Layer 3 of a small transformer language model trained on English Wikipedia (8 layers, counted from 0, width 128).
A neuron's activation on a vector x is SiLU(gate . x) times (in . x), where the dot is the dot product.
The model reads these tokens: " the" " town" " of" " Kot" "a" " Bel" "ud" " of" " Sab" "ah" "." " She" " is" " the" " second" " co" "us" "in" " of"

The vector x that enters this layer's MLP at each token. A number n stands for n times 0.0053.
0 " the": -79 -27 48 -125 79 140 8 65 93 42 107 -16 19 85 -3 -30 31 -21 -114 -79 205 -102 35 45 11 -5 42 48 42 128 67 34 29 -99 -11 -63 -61 -11 38 -53 135 -21 131 -26 72 -23 -105 -88 -16 9 -116 -47 6 154 46 -7 -87 23 -120 -117 -201 -5 74 74 16 -144 4 10 -45 114 126 -27 25 29 -179 -66 152 135 -53 -57 80 -88 52 104 -35 -68 160 85 153 -151 43 -66 18 -33 63 -31 -10 80 31 57 -18 -89 -43 -90 -29 152 -4 -1 44 169 -32 71 -105 -46 -278 -15 -54 -15 -111 14 54 130 -70 -48 75 52 -35 43
1 " town": 166 -51 158 -160 55 11 45 -66 81 198 124 112 238 120 35 -40 -80 124 -46 127 281 117 -25 30 -85 72 -47 -6 -35 111 107 -15 -18 -101 -132 -73 -164 -30 -167 -61 197 38 3 11 -20 -36 -2 -133 -49 -4 -75 14 -59 -55 73 -27 -17 -375 -156 59 -134 8 -22 78 -137 -111 -83 56 79 52 93 12 -46 120 142 -239 -67 -34 -82 -11 30 34 111 -37 -228 -125 165 -75 189 7 135 99 4 199 -63 -164 -31 105 62 76 57 -54 -14 95 -148 29 -211 -178 189 107 -8 194 47 13 -76 -155 -88 11 18 147 84 -52 -70 -66 79 -74 -115 -56
2 " of": 112 -74 -38 -129 -10 -37 79 27 -1 203 214 183 234 60 13 98 -214 5 -20 9 251 96 7 -33 -116 -44 43 -124 31 87 -85 -185 -67 58 -41 -8 -97 4 -25 -77 -81 42 -109 -89 -46 80 73 35 -161 -77 75 -71 75 209 36 127 -66 -82 17 -32 -175 -31 -31 -53 129 31 -22 -166 45 45 145 48 66 18 121 -242 69 153 34 -31 194 8 67 -24 -184 8 175 -111 64 -62 67 -61 -126 -43 171 -57 -94 -60 21 -15 -83 -252 -148 142 -248 73 5 -59 241 -106 39 136 -65 9 -131 0 -82 144 -61 -4 25 140 -50 -15 -102 -60 14 0
3 " Kot": 134 33 37 -226 38 51 29 -122 -9 65 -53 68 1 -58 -47 -123 -61 -10 -38 92 472 -30 -128 -28 -117 -9 145 128 65 78 126 8 190 67 74 -160 52 -67 -128 -72 24 60 -66 0 -78 -45 -197 34 -118 71 -21 187 76 46 35 -4 -377 -38 15 -79 14 -17 55 43 -27 170 185 -4 -106 22 134 -119 -89 50 -18 -112 40 16 17 -5 46 -184 -53 -25 -144 153 -49 20 -64 -17 -3 -50 -19 237 -4 44 -166 -25 40 28 -100 45 -66 14 -2 45 -208 -133 202 2 54 171 -6 -178 129 -137 99 -76 -163 -47 -33 31 61 -79 6 48 18 38
4 "a": 107 7 35 -55 11 37 -16 -74 19 201 64 139 181 17 -78 -46 -142 39 -29 38 192 251 -106 28 121 70 -55 136 49 17 -89 -36 275 74 -68 -46 -60 42 -115 -91 229 66 -57 -13 -149 -59 -122 158 -20 -71 -35 67 37 182 -131 67 -253 -12 -62 -185 -132 -75 14 -103 -161 157 -7 -54 38 -6 143 68 6 -1 -17 77 -39 25 34 -100 56 44 -118 77 -18 260 7 -87 -4 34 284 -33 -10 63 12 21 -174 61 -28 95 17 139 -78 49 -91 72 -84 70 9 93 22 118 147 -100 -40 -192 -25 -45 -138 67 48 -204 -73 -64 306 -85 -86 61
5 " Bel": 151 -213 -81 -169 119 116 -31 -63 -20 52 42 192 -43 -254 2 110 16 144 -10 15 399 58 -44 -138 90 81 116 -24 -63 228 -52 -124 221 109 53 41 -57 -13 -199 21 84 13 -124 91 -53 64 -123 12 -116 -6 -62 52 15 100 -178 -106 -60 -52 -40 -104 -232 -259 -54 26 -42 122 -93 13 -10 45 -71 14 -18 -51 5 -90 43 -40 -1 -32 150 -71 96 -151 6 2 26 -44 259 56 90 73 171 132 57 59 -215 -89 -79 -59 -128 -110 -57 96 79 43 158 -28 -47 -114 -42 62 91 -163 84 4 39 9 63 -109 62 -210 -179 -114 -44 -123 28 -12
6 "ud": 51 51 17 -148 45 11 -123 158 135 41 33 82 -8 1 -147 78 -40 21 -41 235 13 151 -70 -39 9 -136 28 -217 -30 244 117 -48 251 55 -1 -140 -98 -60 -105 -152 38 56 -32 63 -133 -46 -87 80 -75 270 -195 190 85 42 -20 56 -211 -48 119 -128 -102 -48 30 202 -83 100 33 -103 -27 -56 -49 -27 119 -12 -53 -38 -135 20 69 -103 79 -127 176 -44 9 151 -8 -27 -25 -21 166 -81 -127 123 92 75 -67 -70 -104 15 -80 34 -24 41 -83 -29 109 22 252 -113 -12 -4 274 -195 65 -88 -78 -117 -72 -41 71 -91 -67 -66 120 -61 -105 136
7 " of": 5 -111 37 -19 29 51 183 -1 135 168 273 69 142 -89 -104 70 -254 150 -80 97 125 116 -30 -187 -29 -92 84 -170 115 116 -195 -144 93 128 -41 14 5 45 -28 -174 -133 82 -81 22 -74 64 -88 147 -218 -60 -55 -16 4 180 -58 143 -112 -53 112 -32 -114 -226 -64 -25 129 91 -19 -72 -23 79 244 47 34 -55 139 -67 69 105 93 -47 190 -16 -37 -115 -68 69 20 -33 41 -141 51 -35 -198 43 46 -91 -116 -50 4 18 -115 -93 -96 122 -204 56 147 -75 230 -148 32 61 31 -37 -130 47 -95 13 20 -24 -21 -26 -7 7 47 -226 33 39
8 " Sab": -46 60 51 -117 139 36 -102 189 51 24 -99 231 -6 130 2 -104 -73 112 -177 112 331 34 -82 44 -100 -50 101 72 45 200 38 -13 193 138 90 72 -19 -28 -168 -80 61 1 -7 -11 38 161 -55 -21 -208 -60 -51 147 12 136 -140 49 -228 0 -80 -108 -14 -28 144 -19 -10 -54 97 -22 -84 -62 67 -141 -69 183 22 222 -126 2 107 -204 64 -104 -76 -82 -262 83 -10 -28 -92 49 -26 55 123 144 -29 21 -141 15 -24 -69 -61 -16 15 -27 23 -3 -37 -40 9 -58 48 34 178 -17 181 -126 24 -24 -112 -78 14 -92 -53 -88 -12 81 -106 13
9 "ah": 78 13 6 -186 156 -70 47 74 166 181 76 179 126 -132 116 -57 -56 24 -22 118 116 195 -75 99 1 9 117 154 -45 91 -65 -18 240 154 27 -110 -37 -87 -176 14 45 154 105 -46 -176 9 -130 187 100 16 3 87 -128 151 -97 16 -157 -55 37 -54 -86 -42 111 1 -199 96 -28 -125 59 -109 111 -29 20 35 -45 89 -86 -39 -31 -139 -9 -92 37 -27 -61 282 -105 -79 -78 -32 200 32 -32 121 -89 -30 -65 -13 35 -32 -90 134 -42 -28 -32 56 -10 -140 31 28 -46 110 141 -164 74 -172 -50 -79 -115 23 -1 -183 -239 -167 179 -53 -200 -76
10 ".": 90 38 80 9 -128 -15 41 51 53 166 52 82 155 11 -28 61 30 44 36 101 195 296 89 95 66 -10 -53 68 -113 36 49 77 -100 120 -168 89 251 -77 57 -90 -18 -26 -90 60 -110 183 -60 -166 -35 -95 86 124 -159 69 -10 -2 -217 -90 -74 -65 -55 -97 -61 -27 144 -5 37 -80 -115 -123 73 69 60 24 -113 -142 -6 47 42 35 39 -289 12 -135 -46 205 -58 -155 -136 -52 195 73 -28 -161 -14 -9 -74 72 165 7 -132 -3 -47 227 -90 122 -66 -75 6 -43 47 -27 14 69 -103 44 46 -129 -139 12 103 -249 -129 135 9 -58 10 145
11 " She": 112 -110 65 -17 -64 122 10 -35 -56 3 -92 19 238 -83 134 14 5 159 69 130 285 71 -39 -81 81 31 -66 36 187 96 178 -13 155 9 61 -106 -62 162 -117 29 -41 -11 -22 -30 323 234 78 -122 97 -17 -60 58 75 159 -4 74 -18 -281 -24 61 -114 28 -6 38 10 -79 -140 -37 -112 -113 3 115 80 -36 96 -67 80 -28 133 -37 -11 -252 46 -27 -180 8 175 -92 -82 -184 -26 70 16 -2 -178 75 -62 -51 127 179 -117 136 -33 -25 -230 122 -14 -239 2 167 -55 41 170 2 28 111 12 -126 72 49 57 -89 -193 -102 66 -72 -208 -102
12 " is": 71 -12 30 63 -66 -34 -14 -30 168 63 133 -19 317 109 -117 46 90 40 -183 236 187 174 -44 -34 -118 20 125 -204 141 43 46 -74 -108 -73 -61 -26 72 -14 1 -14 -5 -15 -183 32 -82 236 -47 -40 45 5 57 -13 28 67 81 31 -186 -173 -39 10 25 22 51 -103 64 -70 -29 -207 5 125 -143 20 111 160 134 -28 49 38 -44 38 99 -178 116 79 -41 137 -15 -147 112 -70 56 -3 -104 -217 -96 -17 -25 -86 41 110 -79 -184 -50 -1 -29 -33 30 -71 49 117 -360 -16 168 -60 -58 -27 52 -87 145 -102 -31 55 -23 21 41 -54 -210 78
13 " the": -86 -85 62 -26 100 125 88 -9 160 77 133 128 134 40 19 -76 55 99 13 -7 340 74 -26 -36 -15 -48 54 50 90 96 6 61 57 -134 24 -120 71 -57 105 -115 1 -71 14 -108 44 6 -54 -44 -152 28 -180 5 7 195 -23 17 -121 106 -110 -92 -143 -43 86 -23 -4 -175 -29 61 -45 191 41 -112 74 3 -138 -151 140 117 -32 -44 120 -70 22 35 -67 -47 140 -18 215 -138 75 -44 -4 -148 32 -46 18 -142 40 33 -103 -79 -62 4 -94 120 -17 -106 -16 132 -25 14 -37 -52 -236 21 -103 0 -92 -44 20 36 -150 -135 63 -65 -116 23
14 " second": -103 -94 219 65 76 -126 27 30 121 181 -185 2 69 135 81 -95 -73 57 -106 -79 180 -148 -70 -121 -42 21 103 -78 -30 23 -13 13 -14 41 -50 -223 8 15 109 -123 56 36 -122 -22 -5 50 -41 -55 -98 -52 47 -159 37 194 198 22 -1 -137 -306 -164 -158 -251 28 -7 32 -218 -9 99 -24 197 -110 83 101 76 -128 -239 -59 54 25 6 88 -117 -48 16 105 12 -69 -45 254 12 312 -123 104 -89 -23 -55 -97 43 -35 60 84 -113 -105 -6 239 22 103 -54 68 37 5 -46 182 -41 -57 -35 19 -78 -145 269 -38 -63 -141 -110 150 -184 -135 5
15 " co": 150 -108 41 -65 120 41 21 5 16 63 -26 128 65 177 -64 91 66 77 -127 -10 378 67 53 5 116 79 -2 -119 158 73 102 47 -35 -152 46 45 -65 30 118 141 125 -31 -28 -119 42 4 -169 -86 -164 166 102 -12 83 -13 -41 20 61 152 -140 -21 -166 -236 -141 28 1 -77 10 -51 27 -26 -43 14 -129 242 80 123 -20 134 160 88 201 -121 133 -18 69 -115 272 -42 189 15 -48 188 41 -5 -21 -85 -159 93 140 66 -11 -79 31 100 -135 -101 -116 -113 48 5 9 4 237 -99 90 -8 52 -156 -18 83 99 129 -41 -68 20 -395 -1 104
16 "us": 100 -153 115 78 198 6 -101 171 97 -112 -12 63 71 107 8 71 55 -102 -64 -46 -71 156 -57 65 39 -175 55 -40 48 84 105 -4 -91 -320 -118 -80 -179 94 -158 -193 -111 148 -96 45 -100 -50 47 175 -181 77 -58 -172 138 -25 221 -3 -139 21 -63 -58 -191 -213 46 36 -163 115 -185 26 -4 9 -30 -20 -11 27 -25 -60 -122 19 -22 -149 -94 -34 -61 137 26 -11 132 -19 -78 59 168 -75 -202 72 -29 -161 63 -20 -106 -60 -309 23 -11 104 280 -129 -163 173 -21 87 -24 49 99 79 -57 98 12 81 -35 26 -154 54 103 104 -74 8 -11 295
17 "in": -22 65 40 -114 94 -49 -132 111 213 -1 70 13 106 240 -7 31 -180 111 -41 51 134 158 -105 -12 30 -57 114 -175 -31 135 -101 54 12 -65 -101 6 -4 14 -208 -154 -3 -1 66 200 58 134 22 73 -68 164 -71 26 113 88 114 -35 -94 -78 -30 -25 -137 -213 -213 -17 -113 75 34 -57 -62 -123 -134 -10 20 35 -72 10 21 -197 28 -83 129 62 158 -23 -226 151 6 -43 193 43 284 -10 17 84 38 -25 76 -30 10 34 -29 6 -38 -14 -267 -50 -47 138 15 144 176 28 188 -42 -43 -23 96 -47 15 106 38 -109 -78 -160 144 -263 -82 225
18 " of": -55 -98 46 -143 26 41 114 -11 223 78 167 37 114 -10 -129 39 -217 94 -90 36 175 139 -29 -81 -20 -27 60 -232 69 163 -110 -134 4 105 -33 -6 41 80 6 -95 -179 41 -54 -31 39 72 -70 116 -230 -93 -57 7 37 167 0 125 -82 -114 135 73 -73 -203 -140 6 89 121 -24 -77 -14 140 111 -6 26 18 95 -154 87 55 95 -68 109 -64 -30 -78 -85 45 0 37 183 -161 87 -46 -168 -2 42 -66 -18 -104 12 17 -42 -130 -106 183 -198 24 -49 -106 187 -75 78 29 -49 12 -189 94 -6 46 97 51 -87 17 42 -25 40 -298 -23 56

Each question shows the input weights of one neuron of the MLP. A number n stands for n times 0.0016.

n191 gate: 29 -93 -19 -117 109 -22 245 -120 -117 -75 89 19 22 -16 70 -43 18 -175 178 -128 41 -65 45 140 19 4 16 -142 201 20 -40 -25 208 -24 43 -12 -43 44 -9 56 201 60 65 20 92 47 17 -123 153 20 190 -104 56 33 -123 40 64 -14 -24 79 44 236 56 -33 61 159 -86 -14 -143 188 -114 -33 30 -67 -28 118 80 -67 51 -25 63 -172 12 -27 -233 -43 90 253 45 -52 -160 -127 -141 -132 -37 132 82 -146 -134 -72 82 -170 125 46 141 -133 -49 -134 155 84 -146 33 -47 -90 -120 -36 -53 51 -4 7 81 -6 67 56 30 18 67 80
n191 in: -11 68 -109 -41 -31 -242 -125 -115 -50 -34 139 -7 42 42 -19 -64 3 52 -5 44 -24 -89 129 -95 -115 -275 -199 -73 78 25 168 40 -68 -39 16 186 -5 -165 -56 -30 -8 109 121 59 71 168 95 58 -27 137 -56 97 -79 67 -39 -190 59 -40 -7 -74 1 -76 4 177 143 33 25 24 -70 -105 114 -130 -52 142 -59 67 52 178 43 -40 -29 98 74 -102 135 11 243 -28 -20 -81 110 -76 133 45 -68 -129 -26 -81 46 -211 -74 30 164 108 115 204 33 -10 61 74 -156 -85 116 -10 -23 24 -43 -65 56 -32 110 -67 98 -5 -85 126 -81 53
Its three highest activations, in order, are on tokens 0 " the", 4 "a", 14 " second"

n16 gate: -58 60 -276 125 142 137 99 -99 33 49 195 -26 137 -129 -108 28 -104 58 154 -27 12 125 42 98 129 51 -135 -80 -82 -215 3 104 76 223 190 104 23 -176 31 -222 -26 93 26 -3 37 -79 61 -49 -171 88 -22 38 -1 65 51 -103 -31 10 -85 -27 17 -147 59 58 53 36 6 11 -123 9 27 42 -187 -77 -79 298 -37 -110 27 -13 44 -52 -93 24 -103 -108 -3 -99 -118 181 -134 -118 -54 58 54 117 41 -32 -34 -39 137 -173 237 -178 -103 -29 -22 -172 7 -137 183 35 -49 45 -84 57 -12 -101 42 17 228 -139 4 -29 81 -46 -38 57
n16 in: -144 -30 161 15 -95 -99 -141 112 -18 10 -179 -114 -26 -20 -123 14 112 -71 -131 28 -49 30 -112 -54 -68 -114 -100 -32 168 44 84 -40 99 -178 47 -199 -51 -15 -50 -12 -275 59 -104 95 -120 -32 -5 72 -120 -13 36 51 85 -40 -111 173 -46 157 211 4 -14 -142 249 -60 72 -56 110 -63 -48 50 14 -38 90 -4 20 -54 -101 36 -64 153 12 118 39 14 1 69 21 95 17 82 56 34 86 14 -66 34 -103 -65 161 11 -92 29 -215 13 -117 -34 8 242 143 65 -69 64 52 -184 194 -142 9 23 -106 -101 164 83 106 -114 -64 10 112 36
On which token does it fire most, and how strongly? 7 " of", at about 0.98

n92 gate: -9 112 49 -95 30 -60 84 177 -74 -43 137 54 67 54 -79 -141 29 -129 -130 -11 -114 -15 -4 -22 -91 -63 10 32 10 -92 -119 143 -10 41 142 -45 -115 -364 132 303 -228 -35 -37 160 -41 -98 236 -59 6 25 73 75 -243 32 11 -60 -7 70 -112 -132 62 197 187 -125 -168 70 76 107 -26 57 -28 146 -90 -2 195 154 70 -121 -55 -25 -194 211 128 34 30 -194 77 63 13 95 101 6 208 0 -68 -89 -74 -209 97 29 -125 -49 -195 -50 206 69 157 142 99 -15 57 68 -14 8 -84 8 -69 -69 -26 -35 -31 5 178 160 52 -17 -114 -93
n92 in: -100 85 237 19 -57 70 -128 -26 -99 -189 142 59 188 -130 -126 4 -197 -96 62 140 85 99 131 -54 -85 -24 -154 23 -159 -144 1 25 51 -67 -159 -72 309 78 -108 131 103 -139 139 -1 117 29 153 -187 -18 -5 18 145 26 -154 -206 -52 -64 -90 -27 117 -105 -19 -162 62 -1 8 74 94 50 190 -11 -85 7 80 89 -66 173 67 -49 45 261 82 -187 5 -176 47 15 -28 81 99 -14 -6 156 18 66 35 84 -89 -43 -73 -110 112 -20 4 -99 3 135 -173 -30 -12 -46 -108 80 -206 89 148 -121 139 -234 -62 170 -39 92 -23 141 -25 -60 127
Its three highest activations, in order, are on tokens 16 "us", 14 " second", 9 "ah"

n52 gate: -65 82 -129 148 -24 90 103 49 -27 70 -91 -24 7 13 -167 97 86 52 48 25 -203 -17 17 19 49 107 -125 -203 -16 -138 45 -194 -47 68 -260 17 114 178 28 49 -107 -193 -114 -189 -29 -21 -8 48 -92 -114 -127 -82 -54 -175 -164 67 -75 106 22 -114 -104 61 -41 -15 -38 53 -278 220 118 -156 -106 -55 30 193 5 63 -47 -271 -188 -17 -67 -67 13 67 -128 -2 -98 54 -106 -261 223 -33 48 13 63 -3 -114 -30 206 102 68 118 54 84 -140 39 -82 -131 -117 -11 -29 -109 68 19 36 -176 -311 -67 -25 48 -14 41 95 -31 -132 -49 37 -221
n52 in: 123 12 137 -144 -37 50 37 -111 61 -4 131 -19 141 -1 -134 59 7 39 132 77 -47 -35 66 -14 11 -20 8 287 21 284 95 3 125 37 107 -49 270 66 153 -53 -132 -65 -127 -27 168 -92 115 23 -21 -148 -31 -10 -120 106 103 -21 5 -131 162 -125 137 84 -12 -27 40 223 12 -146 8 -85 -68 19 -38 145 37 -87 -74 -159 1 -40 140 -19 -34 110 -107 -12 -87 99 171 30 65 -7 140 -4 25 128 60 -103 18 112 -72 -17 -81 67 -44 96 32 -77 128 137 66 -6 -210 60 -26 -59 139 -42 -66 17 32 73 -54 -142 -181 -110 38 166
Its two highest activations, in order, are on tokens 10 ".", 16 "us"

n53 gate: -168 32 -242 46 79 35 -35 -37 28 15 -38 -53 -13 -84 1 -11 40 -17 -67 -8 -76 128 86 75 49 -56 36 -69 15 38 -3 -188 -3 -22 -32 261 -125 -22 92 99 188 -140 90 117 -53 113 11 126 107 -80 98 -22 40 -45 -25 33 -90 110 25 151 -61 25 -106 -40 -220 -149 73 64 -107 -19 23 -115 -3 58 -146 62 73 294 -110 182 -42 244 160 -58 105 142 -57 -155 76 45 -43 26 92 -60 75 -6 -125 93 13 3 146 84 26 -187 75 12 -28 -19 -205 4 -72 -176 104 -25 -15 6 -124 -12 -339 52 -56 56 -104 -5 -65 59 15 -160
n53 in: -204 -112 98 12 -2 104 43 41 -85 -73 -121 6 -112 2 116 -102 190 217 -12 90 120 195 -12 71 35 -13 7 -192 19 60 -182 14 19 -79 -43 9 -206 22 132 -14 -55 -68 -84 -173 41 24 -70 3 26 -36 -6 76 -38 108 -45 -35 19 -60 30 140 -189 18 -195 228 -137 -66 -15 49 -67 -60 -266 121 -67 -103 43 90 -44 -1 59 297 -95 61 61 -54 -98 110 68 -21 -141 -28 -6 53 27 4 0 192 -17 -142 -96 -11 2 -88 52 -79 -177 -38 101 -67 -76 -214 -69 -14 17 -272 -225 -171 -105 149 89 0 -87 -47 78 166 55 -63 75 57
On which token does it fire most? 3 " Kot"

n167 gate: -157 -50 12 -45 -22 19 73 42 105 182 -34 -156 55 -16 5 -45 127 -59 -118 2 -104 -35 71 -51 34 -93 135 -2 42 -28 -71 23 -71 -42 -152 -206 90 59 -179 33 25 58 -210 106 -73 -5 0 41 58 -104 73 118 -76 -187 -7 -92 -89 29 172 194 162 -4 59 -32 135 -13 -137 239 -234 104 -212 -10 35 57 73 123 -39 25 -178 -42 -161 182 -140 59 -194 208 82 244 34 57 -111 -173 -60 -24 -153 -13 50 -210 2 109 -12 60 -58 -151 -162 -183 114 151 227 -93 14 -150 -26 27 72 48 -181 29 -58 -175 22 -122 -115 -95 -67 -77 -211 -29
n167 in: 46 -244 -42 160 -67 1 82 -41 81 -27 91 -131 -229 -34 17 -45 129 143 52 -35 13 -45 38 -128 -146 125 -51 -160 54 124 -73 77 10 -181 190 -19 44 -186 -33 35 -38 -57 -25 221 32 -43 -60 149 -15 -46 -87 -28 -25 -81 -41 -97 195 -18 49 9 -114 -114 18 -94 -95 -59 -111 65 -27 50 -36 187 -16 15 188 -63 -13 14 -81 275 -46 -12 -36 84 87 131 -123 97 50 -90 49 61 114 -76 -31 85 -57 21 -34 26 63 -311 -120 272 -55 -62 56 22 -87 90 41 8 -9 -3 -16 52 106 72 66 -107 45 118 -194 198 -38 -198 126 -84
Its two highest activations, in order, are on tokens 12 " is", 4 "a"

n305 gate: -68 -197 -84 59 75 -77 44 87 48 64 -61 -15 -84 -92 269 110 -42 54 45 -101 -6 102 -42 51 -177 117 -26 -58 2 -40 9 -71 -7 8 -61 -151 29 11 -118 47 -113 78 29 178 65 0 -176 38 -60 81 103 57 108 51 71 99 223 16 -98 112 2 -37 -105 42 105 69 -18 -79 56 70 1 -110 109 -41 115 58 34 -44 28 13 -148 107 -215 -78 -124 -50 -7 -170 -231 -58 -32 -32 82 -43 41 22 107 3 -136 52 -110 139 -46 -72 -90 205 159 70 -166 -74 -145 -53 -113 150 269 -55 273 107 -198 131 -7 96 -21 103 5 76 -33 -47
n305 in: -1 -9 -26 -54 38 -149 117 74 -90 -65 161 -136 -96 -225 -6 -33 -7 -92 -96 -5 -9 -101 -19 -81 -35 -44 -125 -27 28 100 -42 -12 -69 -223 -90 -68 117 81 -139 36 -14 -100 223 125 77 51 -55 99 71 94 74 -10 14 -22 94 -148 74 -148 -137 -104 156 -31 -90 11 179 159 -53 -43 -3 -101 17 165 54 -103 70 4 -59 -57 118 -132 -28 70 -72 26 42 59 39 -47 21 -33 -26 -7 63 143 -55 -126 145 111 -19 -35 -50 20 -41 -48 164 75 110 -5 -339 18 -57 114 -123 -187 64 -189 -110 -153 -64 62 15 -57 38 45 0 -106 -104 124
On which token does it fire most, and how strongly? 13 " the", at about 0.42

n228 gate: 162 81 186 96 98 -90 43 27 190 50 -64 1 81 -55 44 30 62 41 127 -32 -33 -129 154 23 -72 -79 9 240 -260 -67 -106 -87 -34 -176 65 60 -67 -142 -4 -54 112 199 -143 -107 -114 -67 -107 -33 -17 -23 82 -118 -68 -13 -23 42 -37 170 -148 -145 161 82 14 -131 128 -14 -26 -203 66 29 -78 -143 5 9 -131 -99 120 73 109 -35 -99 89 -61 -91 -9 306 -64 23 -16 59 -189 -140 78 7 -28 -107 71 -149 225 -245 -32 -201 -5 -5 12 34 63 5 23 55 95 -156 -8 36 -32 63 204 -125 -67 68 -84 -247 -10 49 -51 19 -38 -17
n228 in: -67 26 -132 -139 60 -82 -1 -155 -31 82 -139 177 -99 40 211 79 93 118 -27 -11 -127 101 -23 73 156 -44 -96 -26 138 73 82 179 19 -12 65 -55 135 183 -100 -159 -31 168 -74 -76 5 30 -54 -255 -66 95 19 -13 -28 118 -10 -43 -1 72 161 33 21 -206 -123 43 38 -51 -144 -73 -70 -52 -216 -25 43 51 -53 -19 22 36 -147 -157 106 -87 -43 -29 26 3 81 76 106 -210 11 22 -46 65 -17 110 -73 152 216 -17 -36 74 123 -42 96 70 258 -248 -155 136 -11 -150 -132 197 -39 61 18 66 -55 -102 -92 -126 -154 14 -27 7 8 120
On which token does it fire most? 10 "."

n36 gate: 34 62 -32 221 33 239 -82 71 6 -201 153 63 -173 -175 81 67 -16 41 104 -64 -231 -54 -55 -143 -78 173 187 -2 40 -67 99 -98 164 116 -122 137 49 121 35 120 223 -44 155 150 154 70 123 -63 -41 71 -44 162 146 -78 167 -52 -36 34 -116 -101 -58 12 162 -135 166 -55 -28 229 29 6 -26 -66 -204 64 13 101 19 55 -9 35 30 96 -23 -130 -42 38 -26 -203 101 -125 -165 -59 -6 -81 6 -86 84 190 74 9 -23 -6 95 -17 115 96 172 -74 -5 -291 -139 24 80 -58 71 -37 -219 190 52 -142 67 6 -24 154 -119 92 -85 97
n36 in: -57 60 -48 15 232 -198 -226 -26 77 124 -8 -144 42 129 -128 -52 208 -243 -181 -75 -126 205 38 -118 -198 -60 -162 -28 110 14 -6 25 -88 -2 -120 -150 109 33 87 189 -49 -282 -64 87 -62 -85 -186 -18 21 -131 155 -8 -45 -25 50 148 -30 -156 91 -77 -145 -154 77 122 -122 49 5 -144 -264 79 -88 -21 205 -175 19 -73 -81 118 -70 101 -60 -7 -44 51 -29 65 19 -91 76 -168 112 81 29 51 164 -42 -7 84 -46 -172 -42 176 136 125 -45 87 -33 -98 -132 277 63 17 17 -98 242 20 -117 -77 -171 -44 -40 93 53 -181 -111 142 -23 -134
On which token does it fire most, and how strongly? 7 " of", at about 0.2

n129 gate: 143 -71 -31 201 20 -166 120 -74 84 -117 83 -49 1 143 -129 195 -79 52 -49 170 95 -266 13 24 -165 -147 -63 -50 100 -240 -42 156 6 46 -70 -41 11 -26 15 85 -114 123 -215 -9 1 96 7 79 55 8 -57 -66 9 -233 -14 -108 -45 130 -26 -49 109 -99 -96 89 31 -38 -93 -73 -1 -232 166 49 -105 -33 -165 63 -80 -179 -247 108 -43 61 -116 68 99 51 -217 -49 -56 173 -2 -51 16 188 159 30 49 -170 -187 -120 189 65 -79 54 -110 -33 -5 173 109 -36 7 19 39 -41 -57 -52 90 -40 72 3 17 99 12 -4 -109 44 5 -220
n129 in: -5 47 -8 -3 88 -57 9 232 32 172 -79 -71 82 95 101 -5 63 25 -31 38 209 -183 -60 19 -130 -225 62 -42 37 121 -85 117 -142 -124 145 -41 -201 103 137 60 60 -8 -46 136 -1 -143 216 27 121 59 28 -90 166 -107 -80 114 -78 101 97 29 75 23 62 -15 -44 -51 -89 -44 49 6 -86 47 9 -124 93 69 -9 -33 7 80 -26 200 125 34 -5 -20 -107 -145 -55 -13 -74 -84 -56 -98 -166 -122 -71 140 -136 -64 12 161 -33 112 -106 149 94 110 84 153 -66 81 24 31 -118 66 -138 92 -154 65 65 -76 -89 63 123 -34 15 237
Its three highest activations, in order, are on tokens 5 " Bel", 10 ".", 18 " of"

n303 gate: -124 4 -106 56 140 -6 -65 16 101 -52 -162 -13 -205 -231 -135 7 -184 -87 146 -19 -8 -8 -19 -26 -178 -115 -50 20 -137 -70 17 -231 -48 -88 15 34 -66 176 -142 29 8 99 -16 31 -33 18 -13 72 -7 56 -86 99 28 -12 31 -65 67 2 -50 11 271 -178 133 186 -18 217 0 52 -152 -247 -84 -121 8 34 91 -12 107 -262 -6 11 35 -42 -87 99 -85 -85 -117 -121 15 -38 9 21 -126 112 -157 194 93 -157 181 -125 86 -38 138 -70 -24 -160 203 39 36 26 -125 -39 27 -170 -214 -42 -56 50 201 137 157 85 26 21 -132 -90 327 65
n303 in: -167 -3 8 30 133 -201 18 54 94 -72 60 -53 -22 -234 47 22 -25 94 -24 -37 1 -171 6 -25 -103 -195 -154 44 214 98 -53 83 22 -179 22 7 -2 -42 -89 150 62 -47 182 -50 48 46 -13 35 178 26 -54 93 112 128 100 -64 64 26 69 109 28 -157 76 -177 81 -197 -160 -109 -69 -37 -53 136 1 -101 -25 -1 7 59 -18 -35 15 110 -9 8 -138 -151 -44 -283 -32 -28 194 -11 -15 168 -130 14 -10 96 33 -183 156 36 51 -68 73 -192 21 200 29 334 -35 104 22 -99 -1 -100 0 -22 -68 -56 65 44 12 101 -22 -14 -48 17
Its two highest activations, in order, are on tokens 17 "in", 10 "."

n20 gate: -199 -33 98 -33 -33 205 -86 -136 -349 63 -93 86 -50 2 65 209 -83 -60 25 -12 3 53 -120 -7 -42 -239 -103 81 -38 96 171 1 18 99 46 -8 83 142 6 -11 -52 13 -21 -140 -37 112 120 82 -26 -57 -159 59 -54 145 -18 -47 29 -3 -7 182 151 13 -27 142 -153 66 140 -12 57 97 30 7 122 -90 -29 74 -23 -87 -40 126 -3 203 0 -297 -79 89 4 100 -50 94 -117 -69 11 -8 -72 53 21 -58 78 -10 -87 -98 45 87 -28 56 200 -130 18 -54 13 82 121 -28 76 67 -165 -87 -199 136 -12 134 99 96 -38 -22 -63 23
n20 in: -228 6 71 -47 -10 -44 24 -25 -125 -258 -109 5 -231 19 77 2 -101 41 5 -89 66 -38 -97 52 -20 -176 -212 -205 23 121 -107 79 84 15 -74 -38 -15 134 28 115 -137 -66 16 -56 73 25 110 39 -46 -93 -199 -150 238 -112 -117 -104 13 -37 44 39 104 106 85 -139 -102 72 29 -60 -104 189 -107 88 59 -165 117 -47 -52 17 -15 139 7 -148 10 -47 -298 -45 23 17 30 -60 -31 8 -46 -66 -75 83 -110 132 -83 9 132 51 166 72 58 -59 -256 -108 139 -20 -107 -98 75 -30 -96 -206 33 77 -49 137 74 -64 205 40 95 -40 -221 -24
On which token does it fire most? 11 " She"